Layer 4 of a small transformer language model trained on English Wikipedia (13 layers, counted from 0, width 128).
A neuron's activation on a vector x is squared ReLU(weights . x), where the dot is the dot product.

Input weights of the MLP neurons that the questions are about. A number n stands for n times 0.0038.
n27: -1 0 -10 43 21 20 10 3 14 0 12 -30 -4 7 -23 -24 -12 24 8 -14 -8 2 32 4 -20 14 45 -15 -10 34 -32 -5 7 6 1 10 -7 2 13 -39 -15 6 7 -25 1 -41 44 17 22 -50 -14 -21 15 45 -18 -10 23 1 17 2 1 -11 -29 6 -17 3 -17 -8 -8 -13 -5 -7 -5 -4 -45 -53 -8 -4 13 -68 -3 -11 -20 13 -32 1 -25 -7 -2 -4 6 -4 -5 -20 9 -2 -4 -26 10 6 -34 7 -12 11 0 11 5 -31 2 25 22 -9 28 -12 2 5 4 26 -5 -37 4 14 -38 -28 12 30 -18 3
n36: 11 5 10 -15 -6 -17 -38 -20 22 36 -31 -4 3 -17 23 -23 -32 4 -29 -28 10 -10 -9 -7 5 -19 21 27 3 -3 7 -47 -22 -10 -5 45 -36 7 33 -9 20 -7 26 -24 1 -1 -9 6 20 2 -26 32 -9 38 -39 -24 13 -1 33 14 10 5 15 -7 21 39 -31 43 1 -12 24 -8 -16 6 -1 -13 -8 27 36 -21 -3 16 10 -21 45 10 -57 0 0 11 18 -14 43 17 28 17 -23 -39 10 -1 21 -1 -13 -19 27 -6 -18 22 5 -6 4 23 1 -38 -9 19 -13 31 9 15 -22 -28 26 -22 -13 9 8 30
n60: 5 0 24 -31 0 -50 -68 -7 21 25 -1 14 -20 -30 -1 -42 -9 -13 -32 -36 2 -15 19 -9 33 -13 31 -15 -20 26 -10 -3 -10 21 -26 -8 -1 16 -4 5 0 3 -15 35 10 -6 -16 1 -6 -5 68 -3 -25 11 -1 -27 -13 10 -39 -20 -6 -28 23 -24 -37 36 -11 18 -1 -1 -3 26 17 -53 41 -1 -28 7 31 -33 3 -1 15 -10 11 13 6 20 12 16 17 -7 15 20 -8 -8 16 17 41 -12 22 30 12 -34 5 -12 -1 -16 39 23 25 -27 1 25 27 12 -14 0 -6 -21 -23 -18 0 -5 2 -11 -12 -9
n66: 29 34 -20 9 19 -41 -13 12 -31 -3 15 24 -11 -27 9 6 12 -36 1 -16 9 15 7 -1 20 10 1 41 26 -31 3 -20 6 -22 -10 -8 -39 63 -19 8 4 -35 -13 17 -55 -19 -38 14 20 -2 12 17 -5 17 -3 -21 24 -13 4 23 41 26 38 -4 -25 -14 -17 27 46 46 53 -26 21 10 17 2 15 28 3 31 9 3 -27 -18 22 -5 11 -14 -12 -13 17 12 23 -42 17 -5 -14 -15 3 -5 6 16 -16 5 42 11 -14 38 -23 34 3 -42 -30 -5 5 10 8 -10 -39 8 -19 38 28 -12 -20 4 14 -18
n80: -19 -21 -49 -5 -20 13 -41 -26 -5 16 31 20 -2 42 9 7 -9 -3 -26 -10 -6 5 27 -29 5 -17 -19 17 -12 -11 54 -1 -15 39 4 -15 -8 -10 -5 21 -7 26 -15 -26 10 -25 -8 10 -24 -40 -67 -3 27 -1 0 9 10 7 -25 6 41 -12 -21 -2 -32 5 -12 46 15 7 21 25 -3 8 33 -18 8 3 3 -55 -5 -5 42 4 -1 -32 -13 -18 41 13 -21 -11 30 -14 -34 4 12 -22 -20 9 -4 -13 -12 13 -20 -17 -34 -13 -27 2 -30 -9 13 -3 3 30 20 17 -4 3 14 3 2 -1 -7 -39 8 -15
n103: -22 14 -11 46 -9 12 3 -40 -35 -1 16 -14 -4 21 8 28 -18 -14 15 3 16 28 -3 9 -27 14 -16 -7 -13 1 17 -12 5 -21 -15 -25 -32 -1 -7 -13 57 22 9 -12 3 -53 -9 25 -35 -31 -1 11 21 -6 -15 12 -6 -32 11 -9 21 -30 0 -5 -30 -13 7 -27 -57 -16 41 56 -17 -4 -7 -26 -14 -2 -6 -31 -19 -48 35 -13 37 -34 -9 -6 -40 -11 -39 24 -18 -15 -22 -22 25 37 -21 -54 -1 3 15 9 16 5 -7 5 -14 11 -4 -26 -53 10 54 26 11 71 -36 5 26 16 4 -23 -2 -10 -4 10
n115: -2 9 24 16 10 -8 21 -35 -25 2 -39 1 -11 -12 -2 6 14 13 -15 -28 32 -52 29 -16 21 7 -4 -22 31 -1 -18 -4 -18 -5 19 22 -5 -21 -43 1 6 -6 27 -20 20 21 -4 14 35 -9 -43 -7 -4 -19 -34 -38 -6 3 12 -53 10 -18 20 23 -22 26 9 -38 3 -21 17 -10 -34 -8 5 -10 -7 6 -20 32 9 10 31 11 -1 17 -30 -10 -13 2 31 -7 1 -21 -18 0 1 -18 -17 4 20 5 9 -37 34 -8 20 -20 12 21 -22 -6 32 -21 25 -20 20 -1 -5 2 -25 -18 -19 -6 -27 24 16 -18
n120: -35 -5 18 -5 -13 24 34 1 -5 20 -17 37 -4 -9 -32 5 -3 -7 7 1 -16 9 -10 -9 24 5 5 5 -12 12 1 6 32 -8 15 15 -34 -5 -16 15 13 -15 -12 -10 11 -3 22 2 8 -48 27 5 -1 14 25 -43 -12 44 -33 -10 50 15 47 42 -16 3 3 -8 1 -7 -63 -9 -8 5 16 2 19 12 -1 14 36 14 5 -9 -11 4 7 -8 5 -18 33 4 16 2 4 -54 -5 2 -1 -17 63 35 -22 -4 -26 -7 -32 14 26 2 25 -1 -5 38 21 -21 -16 3 55 -57 9 47 15 -5 -10 -15 19 -6
n133: -21 -30 19 21 -15 -3 40 9 5 -17 -23 -22 -32 24 16 9 -33 6 27 0 -13 -27 11 -30 -33 2 26 21 31 -8 10 22 -3 -7 21 24 12 9 -19 -41 13 -27 32 -43 -24 -24 -28 -3 -1 -37 7 1 -31 -12 -41 21 8 21 28 1 42 -44 8 -4 -16 30 -35 3 22 -2 0 -12 8 -18 -9 -14 -64 23 -4 2 9 -11 13 29 -3 -34 36 -11 -31 -1 12 -10 -25 -3 2 -32 -31 -4 15 -28 -25 -3 27 -59 -21 5 -2 41 12 33 -24 -11 -56 17 18 31 10 -3 -7 1 3 28 -6 17 -34 -11 -33 -20
n176: 8 44 -35 11 -14 21 -33 47 -25 27 -21 -11 -21 11 53 -6 46 20 -3 -22 15 17 1 17 48 25 14 42 -9 2 2 32 -11 13 19 30 9 31 -4 12 35 1 2 -13 -22 6 -6 9 36 -4 -34 19 -4 27 -34 19 2 12 5 5 51 -3 14 -38 18 7 0 11 17 -3 33 -31 25 -35 17 -29 22 38 -13 -7 -14 17 34 4 -35 4 -7 14 -9 -7 6 -26 -35 -21 55 6 -2 13 13 -5 5 -1 -29 -31 28 1 -24 -6 27 -3 28 -30 -16 18 4 9 24 28 17 -8 20 10 30 -11 3 -5 38 19
n238: 10 1 10 -17 -18 -9 -19 10 -28 26 3 -46 -7 50 -19 35 2 -17 10 -38 6 -30 -4 -6 27 16 -30 26 -12 -34 -17 -19 -6 5 28 -42 4 29 -22 23 -32 25 -6 8 41 18 27 1 -22 2 -11 -7 -54 4 10 4 -12 22 -20 -6 -10 -1 -52 -43 -10 -9 6 0 11 -51 -15 -15 -6 -13 45 -5 13 -26 -3 16 -37 27 -32 -13 -22 -28 -6 -65 -4 -24 -14 2 12 -16 -23 14 -9 -6 -26 -11 -15 36 2 4 -14 -4 -40 -33 4 24 23 -21 -39 -58 2 -3 -22 -1 -5 4 -4 -4 -12 -71 -1 -16 -4 -13
n249: -36 -11 34 20 26 35 6 0 -10 22 7 -29 -17 13 -9 -10 14 -43 -59 22 -1 -4 -10 -3 -13 -22 -9 6 9 3 26 48 9 -17 -27 12 -22 36 1 47 12 -5 31 15 -6 4 15 -9 -6 -1 26 41 4 28 13 29 -43 35 17 -6 37 4 4 -2 16 -16 8 -13 44 -16 -40 -12 31 -17 11 -6 1 29 8 -38 -35 34 14 0 -51 24 -9 2 -20 1 21 14 21 12 47 -24 32 2 6 -13 -42 13 23 -6 -29 -5 23 21 18 26 -19 -39 11 -28 30 -16 41 -52 -17 32 -2 -16 -12 -22 -28 -36 8 -26
n266: 11 -19 2 -1 1 16 19 -22 15 13 -18 12 15 -47 24 -24 23 -54 9 8 -23 -15 8 -9 9 41 27 -38 19 -13 13 19 -11 -10 6 3 -10 -3 -7 1 10 -52 31 24 1 19 -2 -11 -18 -18 -5 9 -45 -5 23 -20 38 -11 -9 9 -1 -5 -17 -23 4 16 -21 23 -3 28 -10 -19 38 17 41 19 7 26 9 -1 -17 39 -22 -10 -48 9 6 -25 9 26 -24 -7 10 20 27 15 -4 19 5 -39 13 7 5 -39 41 17 -10 -35 9 11 -62 0 11 -9 5 13 24 6 10 -17 55 8 28 -15 43 -14 5 20
n278: -12 -3 -27 84 -64 -4 -6 -21 -7 0 23 6 16 -16 17 3 22 18 27 0 -94 16 -19 14 -32 -8 -23 5 -29 -16 18 -9 16 35 10 9 -7 -2 -11 -4 54 -13 8 -61 0 10 20 10 -44 -6 -22 -2 -9 14 -37 24 16 27 52 -3 37 3 -38 -4 8 21 -7 -8 -48 -29 -24 4 -2 -7 -24 -4 -36 34 44 2 4 -16 8 34 -4 -18 47 -14 -23 21 -8 19 -6 -18 -11 -50 37 -56 -2 -5 -21 -23 30 -26 -47 12 -14 -25 -18 -14 22 6 -18 -6 26 -2 -26 45 21 -9 14 -15 2 -3 40 9 17 -43
n317: -15 -24 25 6 -8 -36 -35 -26 -25 21 -23 2 1 -15 -15 12 -20 -8 -34 -1 -52 21 31 24 1 8 23 14 4 14 -4 -6 27 19 -40 14 -24 -12 -2 42 -38 -8 -34 -10 -14 5 -32 16 -43 1 -39 12 -21 22 -7 -2 12 -8 5 -29 3 1 4 23 18 49 11 5 -19 -8 1 28 10 12 -6 10 -35 1 -6 -39 -9 26 22 16 12 -1 17 -40 -43 12 -25 2 21 21 20 10 -7 -6 -7 -21 13 6 2 29 -17 37 -1 -25 11 21 22 -19 13 -43 -6 21 -13 23 1 -11 -21 -1 32 10 -5 -19 -11 6
n383: -30 36 -2 10 -24 53 -9 -11 -25 32 11 -13 4 21 3 79 11 29 -32 -24 7 -41 14 2 6 -9 -28 -19 -3 -22 -27 18 4 1 25 58 -45 8 -28 -16 10 37 17 -31 -2 17 -29 -15 4 -22 -16 17 -11 2 -6 13 -37 2 22 -39 9 23 -41 62 32 -11 37 8 -11 -2 9 -68 -21 3 30 6 -38 20 10 24 16 19 -2 5 -26 -42 -3 2 -54 21 34 -5 8 2 51 16 -10 16 -4 -2 -46 -13 19 -29 47 29 -25 -17 11 27 23 -72 -14 1 -12 -34 -12 -34 47 -30 -28 -9 7 -8 -27 9 1 15
n387: -4 -31 -27 4 -7 2 1 17 24 34 7 13 -4 -15 -12 14 26 -1 -2 -12 -23 3 37 -24 1 4 -1 0 -27 16 -11 -1 59 -8 -62 11 -27 -29 14 10 28 -10 27 3 -10 20 -6 19 -27 34 -2 -5 39 -19 -48 -1 -7 18 37 -22 -26 -29 -20 -5 16 16 -26 16 -7 -45 -2 40 -25 12 -12 -17 -10 20 -5 -18 -6 12 -8 14 15 -22 -13 -10 -13 -5 28 1 -2 9 9 9 5 5 -27 -32 -5 6 1 -23 -25 18 26 -25 -36 9 -16 -15 -1 0 -23 -7 5 -1 -9 15 -27 24 -40 6 19 11 23 2
n403: 46 -11 55 48 -11 64 21 31 -6 17 6 -12 -48 -6 -23 41 -13 0 13 -33 14 -2 -7 -24 3 -5 -26 -28 11 -13 -3 -21 19 -27 49 19 -7 29 4 36 22 -8 -24 25 4 7 -16 24 18 -3 -16 7 -22 -5 -13 17 -5 8 -30 20 -15 12 -35 47 -37 -1 5 19 29 -11 -13 9 12 -20 17 4 -8 2 35 9 -13 -18 12 41 -22 -45 -34 -34 -14 -20 10 13 -49 -34 -20 11 -12 -2 -18 10 -36 17 31 -12 18 27 -23 38 -5 38 23 -68 -5 -26 5 -6 30 2 17 -70 7 7 21 3 -61 -23 13 6
n427: -37 -51 -36 0 -71 25 -28 -13 8 31 51 -3 6 -33 0 59 9 29 20 2 -25 22 -13 -19 20 -13 20 10 -32 -56 -23 -28 16 20 24 -18 -41 3 -19 -57 -50 20 -23 -3 5 77 13 5 -23 3 45 23 10 38 18 -5 -3 18 -20 -14 43 -5 -5 37 -2 6 32 -1 -26 4 -6 -2 -6 -6 54 6 -11 40 -7 3 -23 10 15 31 -12 22 61 -50 44 8 23 2 -57 6 -29 1 -33 16 -36 -16 14 -11 20 -18 27 72 -23 -12 18 3 0 -28 -15 -20 16 -2 -45 -36 -2 -6 34 13 15 -11 41 -14 -12 -11
n456: 36 -46 -24 -2 -14 18 11 -26 26 -6 -33 -6 20 11 2 -5 -2 -2 -12 7 1 1 -3 16 19 11 -12 5 3 23 22 2 -23 -3 -6 -14 0 11 10 -9 -6 -31 -26 10 -37 -15 -11 10 35 -27 18 24 14 21 1 -30 15 19 -18 -31 -14 -4 27 -9 1 -13 -18 -14 10 -11 -1 28 38 1 -20 14 25 16 24 9 -7 -10 -16 26 -18 -26 -4 11 -13 -23 15 -18 -5 -16 -18 -12 14 -23 -24 -10 22 -12 9 38 32 -27 5 7 -34 25 3 -29 -27 -36 -20 19 17 43 32 24 -19 -10 18 -22 -3 28 -17 5
n491: -6 -22 -18 -33 5 -1 -24 -5 -13 20 -9 23 10 -10 -57 -45 -58 -5 -14 -9 17 -31 -12 5 7 -27 13 -10 -12 -13 -17 -30 28 25 -11 26 -9 -13 -2 -19 30 18 1 18 -25 -33 5 24 3 -37 -24 27 -19 22 -34 28 25 -27 -3 -34 5 1 31 -20 11 25 17 -1 21 39 -35 26 -10 17 24 -12 11 7 -22 -42 -34 -24 9 -34 20 -19 20 22 -5 -11 -17 3 -1 -19 -16 14 37 -9 21 -8 -52 19 13 21 19 -4 10 -25 5 43 -11 16 -34 25 52 25 -23 7 -1 5 -16 11 17 10 15 -17 -9 6

Each question shows a token from some text and the vector x that enters the MLP there. A number n stands for n times 0.058.

"V": -5 -20 12 3 25 -6 -2 -4 4 0 13 -1 -5 18 6 0 -14 -5 23 11 38 3 -31 26 -8 12 -21 13 16 13 -6 -6 3 4 14 2 23 35 -33 -23 18 13 -32 13 7 -7 -8 14 -6 -17 9 -20 -17 1 28 -11 -10 -28 4 34 -7 28 -15 -23 -8 -7 -8 -6 4 -10 -7 -8 13 3 22 21 15 -5 -7 16 21 18 -10 -12 1 -12 37 11 4 3 10 -3 -8 -7 -6 5 -37 -24 5 -8 9 -1 -4 -1 8 -15 -18 -27 10 -34 5 10 -21 -2 -5 -22 8 -4 -3 8 22 1 1 5 -4 -22 -11 23
Which two neurons fire most, strongest first? n238, n66

"T": 1 -4 6 8 36 6 1 -13 5 -16 14 -3 -11 -4 -12 -3 -15 0 16 8 52 -1 -24 34 -6 16 -4 5 16 15 3 -3 -5 -10 -1 -17 12 7 -19 -13 12 12 -8 -1 15 -6 -9 -21 25 -5 5 -11 -22 3 11 -15 5 -22 12 5 -33 8 5 -34 -4 -19 0 -23 6 -3 -13 -22 6 29 2 10 4 -2 25 -23 16 -1 -18 5 -15 -8 15 1 10 7 -9 -8 -10 0 -7 -5 -39 -35 -9 -20 -5 -5 -10 -13 12 -25 18 -15 9 -31 -18 2 -7 -9 -13 -6 29 24 3 5 23 -7 16 1 -3 -9 -25 23
Which neuron fires most, and how strongly? n266, at about 1.9

"8": 5 15 -15 -10 30 7 7 -15 -32 28 2 2 -1 -7 -3 1 18 23 4 15 28 2 -18 19 22 -1 -2 0 50 32 -7 -2 -1 -6 -6 3 22 -26 41 -14 10 1 0 -9 13 -25 7 -16 28 6 13 -27 -10 -11 -2 9 -32 8 2 -15 7 4 -20 6 16 -10 11 -13 11 2 20 12 -20 13 12 18 10 19 -31 -1 14 -3 -4 -3 6 12 20 23 -13 46 5 -16 10 -7 -1 10 -6 2 17 7 -8 4 -1 -4 0 -6 25 19 5 -13 -1 -21 8 9 -13 -9 -17 19 6 3 -14 -4 -6 -2 -1 -16 -17 9
Which neuron lights up most? n383

"27": 14 33 -35 -18 21 -14 10 -5 -19 2 -1 7 -23 17 -4 -17 8 42 17 31 15 -10 -23 37 8 2 9 -3 49 11 20 4 -6 3 6 5 -8 -22 30 5 3 -10 -22 12 20 2 22 -4 -9 -19 0 4 -15 0 13 -12 -4 -2 -5 15 -25 0 -10 -3 16 -10 -9 -11 2 -7 -1 21 0 12 6 16 9 17 -17 -2 19 -11 0 -19 15 20 24 17 2 23 -4 -19 -3 -7 -15 -2 -1 5 3 13 -24 12 -14 5 -11 -3 -10 28 -10 8 16 -14 0 31 -13 -8 -9 11 -14 20 -2 0 3 -14 3 -13 -9 2
Which neuron lights up most? n491

"ks": -12 -17 23 30 7 19 2 -9 16 -16 25 18 16 9 -15 -12 6 16 2 13 27 -13 -5 1 4 3 8 -24 -15 19 -3 3 -3 -13 2 24 5 -9 2 -13 -7 -5 -5 19 -9 6 -19 19 -2 13 12 -10 0 -33 5 -39 -1 1 -13 4 22 -1 15 2 25 22 16 1 -10 22 -16 -5 -20 0 6 4 -12 -28 -10 0 12 36 -2 15 -17 -2 -31 -23 24 3 -12 10 -9 9 20 -5 12 14 18 14 8 18 -20 9 3 -19 0 -6 6 2 5 42 21 -7 12 -2 19 -30 4 6 -4 8 4 2 -17 15 -2 -7
The three highest activations, in order: n120, n115, n266

"b": -35 -30 9 -18 2 -15 7 19 -1 -4 1 32 15 17 8 9 0 2 -5 3 25 2 -13 38 -17 5 -11 14 0 19 -2 16 -15 -9 -16 20 17 3 23 -19 10 18 7 20 8 -6 8 -17 -23 9 2 -11 4 -7 21 1 -14 -27 -23 27 -15 -11 0 6 23 -16 0 -17 -24 12 -4 -12 -1 0 21 16 -13 8 3 -4 7 10 4 8 4 -9 -2 40 -12 -12 16 -31 -8 -8 -24 3 -27 18 -29 17 15 4 -3 -4 13 -3 -25 -17 -2 13 15 28 -11 -8 -3 8 -9 1 -4 -29 0 9 9 12 4 -13 0 15
Which neuron lights up most? n120

" ": 4 24 -1 -2 37 35 -4 -7 25 -22 -12 33 24 -3 3 -23 -19 17 7 7 33 19 -12 37 -5 -16 13 11 -29 31 -22 -5 1 -20 -25 1 13 -41 38 4 24 -21 15 -6 2 -7 12 1 -1 21 2 4 -7 -10 -13 -6 -9 -13 -13 13 -30 -2 8 -24 14 7 6 -6 -6 5 -8 -4 33 -8 15 10 -4 -11 10 -8 11 12 -9 0 -2 10 1 3 -2 2 -13 15 -12 5 2 -4 -5 -4 9 -37 0 17 -6 -11 1 -21 2 21 -6 -17 7 13 7 30 -16 -2 1 1 22 5 -4 -13 -8 -10 -10 23 -2 -9
Which two neurons fire most, strongest first? n36, n60

"ly": 18 -10 17 -26 8 31 -7 10 20 -12 17 9 -6 -17 -13 -17 29 18 9 -25 32 -12 -11 -15 -18 9 10 19 -2 9 -4 -9 4 10 -7 0 0 -30 19 -2 -18 -30 19 -4 -4 0 -12 -16 0 -6 11 5 -8 -13 1 4 -12 7 -12 5 10 2 24 -8 -1 7 -6 15 -11 37 -20 -2 -16 2 -16 25 -24 2 1 -1 10 -8 5 10 3 7 -18 7 9 40 13 -24 -13 -12 4 -5 -6 17 3 20 -11 35 6 1 8 -22 11 -4 -24 -17 -3 43 12 -6 -12 8 13 -2 5 -15 -7 1 -4 23 -14 27 -33 -2
The three highest activations, in order: n60, n36, n133

"in": -6 10 10 -27 4 0 -3 -12 6 14 25 5 35 5 -7 -8 18 -7 27 -9 35 13 -5 13 20 -13 -11 12 5 4 -10 -3 -11 14 8 -20 -8 -15 -8 -7 6 21 -24 3 44 36 7 -5 -14 9 8 1 3 -5 22 3 1 -17 3 18 17 -17 -8 -17 15 -4 -1 5 -32 -10 3 -4 4 1 11 1 -1 -8 -12 2 -12 9 -7 -2 10 11 -1 34 34 20 1 1 2 12 -13 -19 -30 10 -27 31 -24 10 21 -6 10 14 6 -14 6 5 15 -8 -17 -4 17 -39 -5 2 -4 -6 5 -19 2 16 4 -1 1 39
Which neuron lights up most? n427

" to the": 2 -7 4 14 25 3 -8 2 8 -11 -7 -4 23 -3 -12 -3 -21 -13 0 3 -5 -12 -21 -20 12 13 -3 -2 1 -13 -1 8 -6 2 18 11 1 0 86 -7 3 -27 0 5 -19 9 2 -5 -5 4 5 0 17 4 6 0 -1 13 10 8 -29 5 -9 10 -6 -1 5 4 -7 3 -7 -3 -8 -2 -3 18 23 -2 -28 -9 8 0 0 -2 -3 -4 8 -12 -4 8 -3 -4 -20 4 -7 9 -14 -5 9 19 -10 -2 7 3 -13 -15 18 10 -4 -18 9 5 11 -1 -83 19 3 1 -1 -2 4 -6 1 44 -10 5 -4 -4
Which neuron lights up most? n456

"ov": -5 5 13 -31 21 0 0 -5 -5 17 13 -6 -18 14 -8 -12 17 1 8 -6 29 0 -19 -11 13 14 4 6 0 0 -11 -8 2 10 5 -35 9 -11 1 -9 17 18 -4 2 31 10 13 10 -6 17 13 5 2 -3 15 -26 21 -31 11 4 -6 -16 -28 -3 -22 -2 2 15 21 8 -10 -13 3 -2 7 -14 27 3 -1 4 -11 8 -8 -5 11 3 8 40 22 -6 -11 10 4 -23 11 -15 -22 32 -10 -5 -10 -20 29 -5 15 -2 -6 -20 -2 6 8 33 3 1 20 -39 10 -8 -13 25 -27 -27 -7 13 6 -21 2 19
Which neuron lights up most? n238

" has a": -16 1 -2 12 18 -22 -12 -4 3 6 -2 -23 22 -15 -14 6 -5 31 34 40 -17 -12 -4 -14 -7 7 31 11 1 -18 3 18 7 -13 6 -12 10 -34 47 -7 49 -5 -5 -10 10 0 15 3 9 7 -6 -1 -4 14 -1 -5 21 -8 4 2 -29 3 -32 -1 0 11 -4 0 -5 5 -14 5 -5 6 -6 9 19 -5 2 3 12 7 5 11 1 -21 8 36 10 12 -13 -4 8 -14 -16 10 -3 -15 -9 27 -18 -10 14 1 -8 -7 -17 16 -5 -16 0 2 -24 21 -47 -13 11 1 -12 16 6 5 13 17 9 26 -12 14
Which neuron fires most, and how strongly? n278, at about 2.2

" −": 12 12 -3 -16 -8 -9 0 24 -3 5 26 17 29 -19 0 -8 -5 29 17 -13 -17 25 25 6 -18 -10 12 4 11 8 1 8 9 -30 -7 12 14 6 38 3 15 -3 0 15 -23 -3 -12 13 8 13 12 -30 -13 -5 7 18 2 0 -1 11 -8 -1 5 -1 13 13 2 6 -27 8 -4 15 -23 12 -8 40 -4 -3 -30 -12 9 -14 1 -3 17 20 6 -37 3 56 5 -26 -10 -5 -10 -4 -2 -8 -12 2 -6 -3 20 -6 -19 3 -11 19 31 -7 18 13 -16 12 -10 6 8 14 -1 13 -18 18 2 -19 0 1 -23 19
Which neuron lights up most? n317

"les": 1 -14 0 8 10 15 12 -10 -15 26 0 5 10 -5 2 -2 20 38 10 17 3 3 -11 -27 5 -28 -4 2 -2 4 25 -4 13 1 17 3 19 -43 -6 32 -21 -22 26 1 -6 -7 18 -3 15 -19 -12 -17 4 -19 26 -17 0 3 -9 12 13 21 11 10 -14 3 -4 14 -13 -4 -12 -3 -20 16 -13 12 -19 21 -17 -27 -4 -4 21 22 -6 20 -2 -12 -3 6 -2 -19 -9 -10 -17 -10 -16 -12 3 24 2 -19 -1 8 -24 -49 -1 3 -9 -13 8 7 15 -12 -16 -14 -14 21 -6 -5 11 16 6 -10 -12 5 -40 -25
Which neuron fires most, and how strongly? n80, at about 3.2

"'": 9 4 -29 -5 -11 -18 -2 6 11 13 -3 -3 16 11 -14 -31 4 15 -9 4 32 1 33 9 -3 24 16 -12 14 15 4 1 3 -29 25 -19 8 -19 8 -2 -3 -3 20 -3 8 -1 -7 8 13 44 7 12 -8 10 16 -7 -11 -5 0 21 -31 5 -6 -15 -5 -21 10 -1 10 3 -5 9 3 25 0 -5 26 1 -13 -3 6 21 4 32 -12 -15 -30 22 10 -11 -14 18 18 0 3 10 -31 7 -10 8 28 -2 0 11 3 -9 17 6 -9 5 0 -3 18 -4 -29 -30 -12 -19 -14 31 -14 11 -28 18 20 -14 2 -1
Which neuron lights up most? n387

" no": -27 -1 -7 19 23 14 7 -13 18 -1 -3 9 34 -18 0 12 10 9 11 8 7 -10 11 41 -20 -15 2 -5 22 7 14 4 0 -2 6 -25 18 -13 47 2 10 -2 0 -1 -13 -41 -1 -10 -15 -6 -1 -8 17 13 10 -1 3 24 12 20 -22 26 12 -43 -10 3 -9 -11 -20 9 -7 3 -24 -9 -27 17 -3 -13 -14 -11 10 11 -2 5 5 8 -9 13 -16 39 14 -14 0 -1 -13 3 1 -7 -4 -1 -13 -28 -21 13 -13 -15 -22 0 19 -7 0 -12 -5 31 -24 6 -14 25 -19 3 7 10 -17 33 4 2 -20 21
The three highest activations, in order: n27, n103, n278

"ure": -15 8 3 -4 26 -5 -4 23 7 8 34 -12 9 -2 0 -27 15 8 17 -14 40 1 -6 -10 -9 -5 4 16 19 8 16 -8 -29 -1 -12 1 4 7 -20 -21 32 7 18 -10 -22 11 -1 9 26 -9 -13 11 -12 18 -15 -4 -24 6 4 10 33 9 -5 -11 26 -12 8 9 -17 -1 4 8 -9 9 -24 4 12 6 -15 19 6 40 -25 -1 8 -8 -11 40 12 11 24 6 -12 7 11 1 -11 -11 15 47 -3 18 -13 12 0 -8 23 10 4 9 2 -3 -8 22 -15 -7 5 9 -18 18 -9 5 -2 -7 -1 -6 -19 -9
Which two neurons fire most, strongest first? n176, n66

"ix": -15 -2 -5 -22 -15 -3 9 -18 -5 -4 -7 1 -11 30 -3 -26 0 11 4 12 18 22 -19 10 -8 -22 -22 14 17 -6 21 -8 -3 -3 19 11 32 13 -11 -3 8 36 -12 6 -7 17 10 -6 -9 -13 18 -5 -15 8 28 13 2 0 -6 11 -12 6 7 3 -15 -12 -15 -21 -14 -10 -12 3 6 16 -35 20 8 28 -25 13 -18 23 -9 -6 14 9 23 15 35 -27 -4 -9 -8 -3 -4 -10 -34 -17 9 29 -16 10 7 8 9 -6 -19 -12 17 12 -13 -10 -3 5 -14 -5 36 -5 -18 0 10 -2 3 45 0 -13 -13 0
Which two neurons fire most, strongest first? n427, n133

" female": -7 -9 -26 10 -4 6 -2 -3 -27 5 -20 -11 21 -13 9 -23 15 5 13 15 17 -30 1 6 19 3 10 11 13 -17 8 16 11 -12 1 16 -8 1 19 20 21 4 14 2 -15 16 -8 18 -4 -11 9 -17 0 -6 26 -16 6 19 -3 16 13 19 0 -29 3 23 5 12 -3 0 -5 4 -26 25 -33 1 4 23 -12 1 15 14 -3 9 21 16 -1 -8 -2 44 -6 -23 -5 -15 -33 14 21 -22 -6 20 9 7 5 15 -19 2 1 14 12 14 -4 -5 -8 -11 -31 -7 -15 17 -27 13 10 1 -9 25 -9 23 -23 -1
Which neuron lights up most? n36

" Mal": -14 6 12 -20 28 -2 5 0 21 8 -4 1 1 3 2 20 0 -24 -8 -12 24 0 -18 8 3 -5 -5 7 -14 7 11 -1 4 -3 6 -15 15 -17 23 -14 26 33 -14 14 3 0 6 8 -13 2 15 -12 20 15 -8 13 8 8 -31 16 -32 -2 8 11 15 -16 18 -8 -7 -9 -4 11 -5 40 -6 20 19 28 -12 -19 3 -36 12 -6 5 30 -3 12 1 12 -16 -32 -25 -8 -1 1 8 -3 8 16 3 -6 -8 -20 8 -8 0 -41 -18 8 -10 -2 11 0 0 -24 -18 16 -27 20 -6 26 3 25 -3 31 -6 13
Which two neurons fire most, strongest first? n491, n103

"3": 8 -7 -26 -3 -22 -10 8 -16 -7 -4 -15 -35 -10 17 2 -20 14 30 8 18 15 -10 11 11 -14 -4 4 -22 55 19 17 1 -5 -11 -26 -8 24 -11 29 10 -11 -32 -4 2 13 -28 -2 -16 -5 13 0 -26 4 1 -5 6 7 -2 -8 -2 -38 0 4 -16 11 -5 4 -4 -7 18 10 20 0 -1 0 22 -48 24 -14 4 26 3 6 2 -7 14 1 27 -18 15 22 -4 21 -11 9 -2 15 5 7 26 3 14 -21 -10 6 15 17 15 -9 -10 -8 2 12 5 -3 3 25 3 -16 -7 -17 -6 3 37 10 2 -11 7
Which neuron lights up most? n133

"inn": -1 7 -15 4 -21 -24 29 -14 9 -3 -22 15 -6 7 0 11 -8 20 -25 35 29 0 -31 9 8 -19 10 -14 24 -19 -17 0 -2 -24 1 22 24 -6 -2 -12 14 24 -11 14 38 17 -7 10 -18 25 -6 -16 4 1 37 -6 3 -22 -13 9 -10 5 1 38 7 -1 6 -9 2 -28 -6 -6 -18 23 -16 5 14 15 -12 8 4 17 4 5 18 -3 -15 2 7 -17 8 -3 -6 4 -22 -3 -18 18 20 26 -23 -16 -12 -3 4 7 -34 -6 5 4 -2 10 -7 4 -7 -23 1 1 -26 -4 10 -8 -1 33 18 2 -5 -5
Which neuron lights up most? n427

"sson": -5 -26 28 -9 -5 30 23 -20 -3 12 -12 21 33 1 -5 12 29 18 7 -4 45 5 -12 4 13 6 13 -12 10 31 -17 12 3 -18 -13 12 7 -27 5 -8 -3 -4 20 15 7 -10 1 28 22 5 4 -8 1 -18 14 -4 -11 -21 -13 23 -18 -9 8 -5 3 -6 7 2 9 7 -4 8 7 3 -3 -12 -9 -3 -8 -12 -19 9 -6 11 -6 -1 -18 16 -7 34 -10 -9 5 1 -11 9 9 10 9 19 -7 9 12 -1 26 -17 25 4 11 -4 -2 26 1 11 10 -1 13 -34 1 23 18 -1 -39 29 -7 37 -7 -4
Which neuron lights up most? n115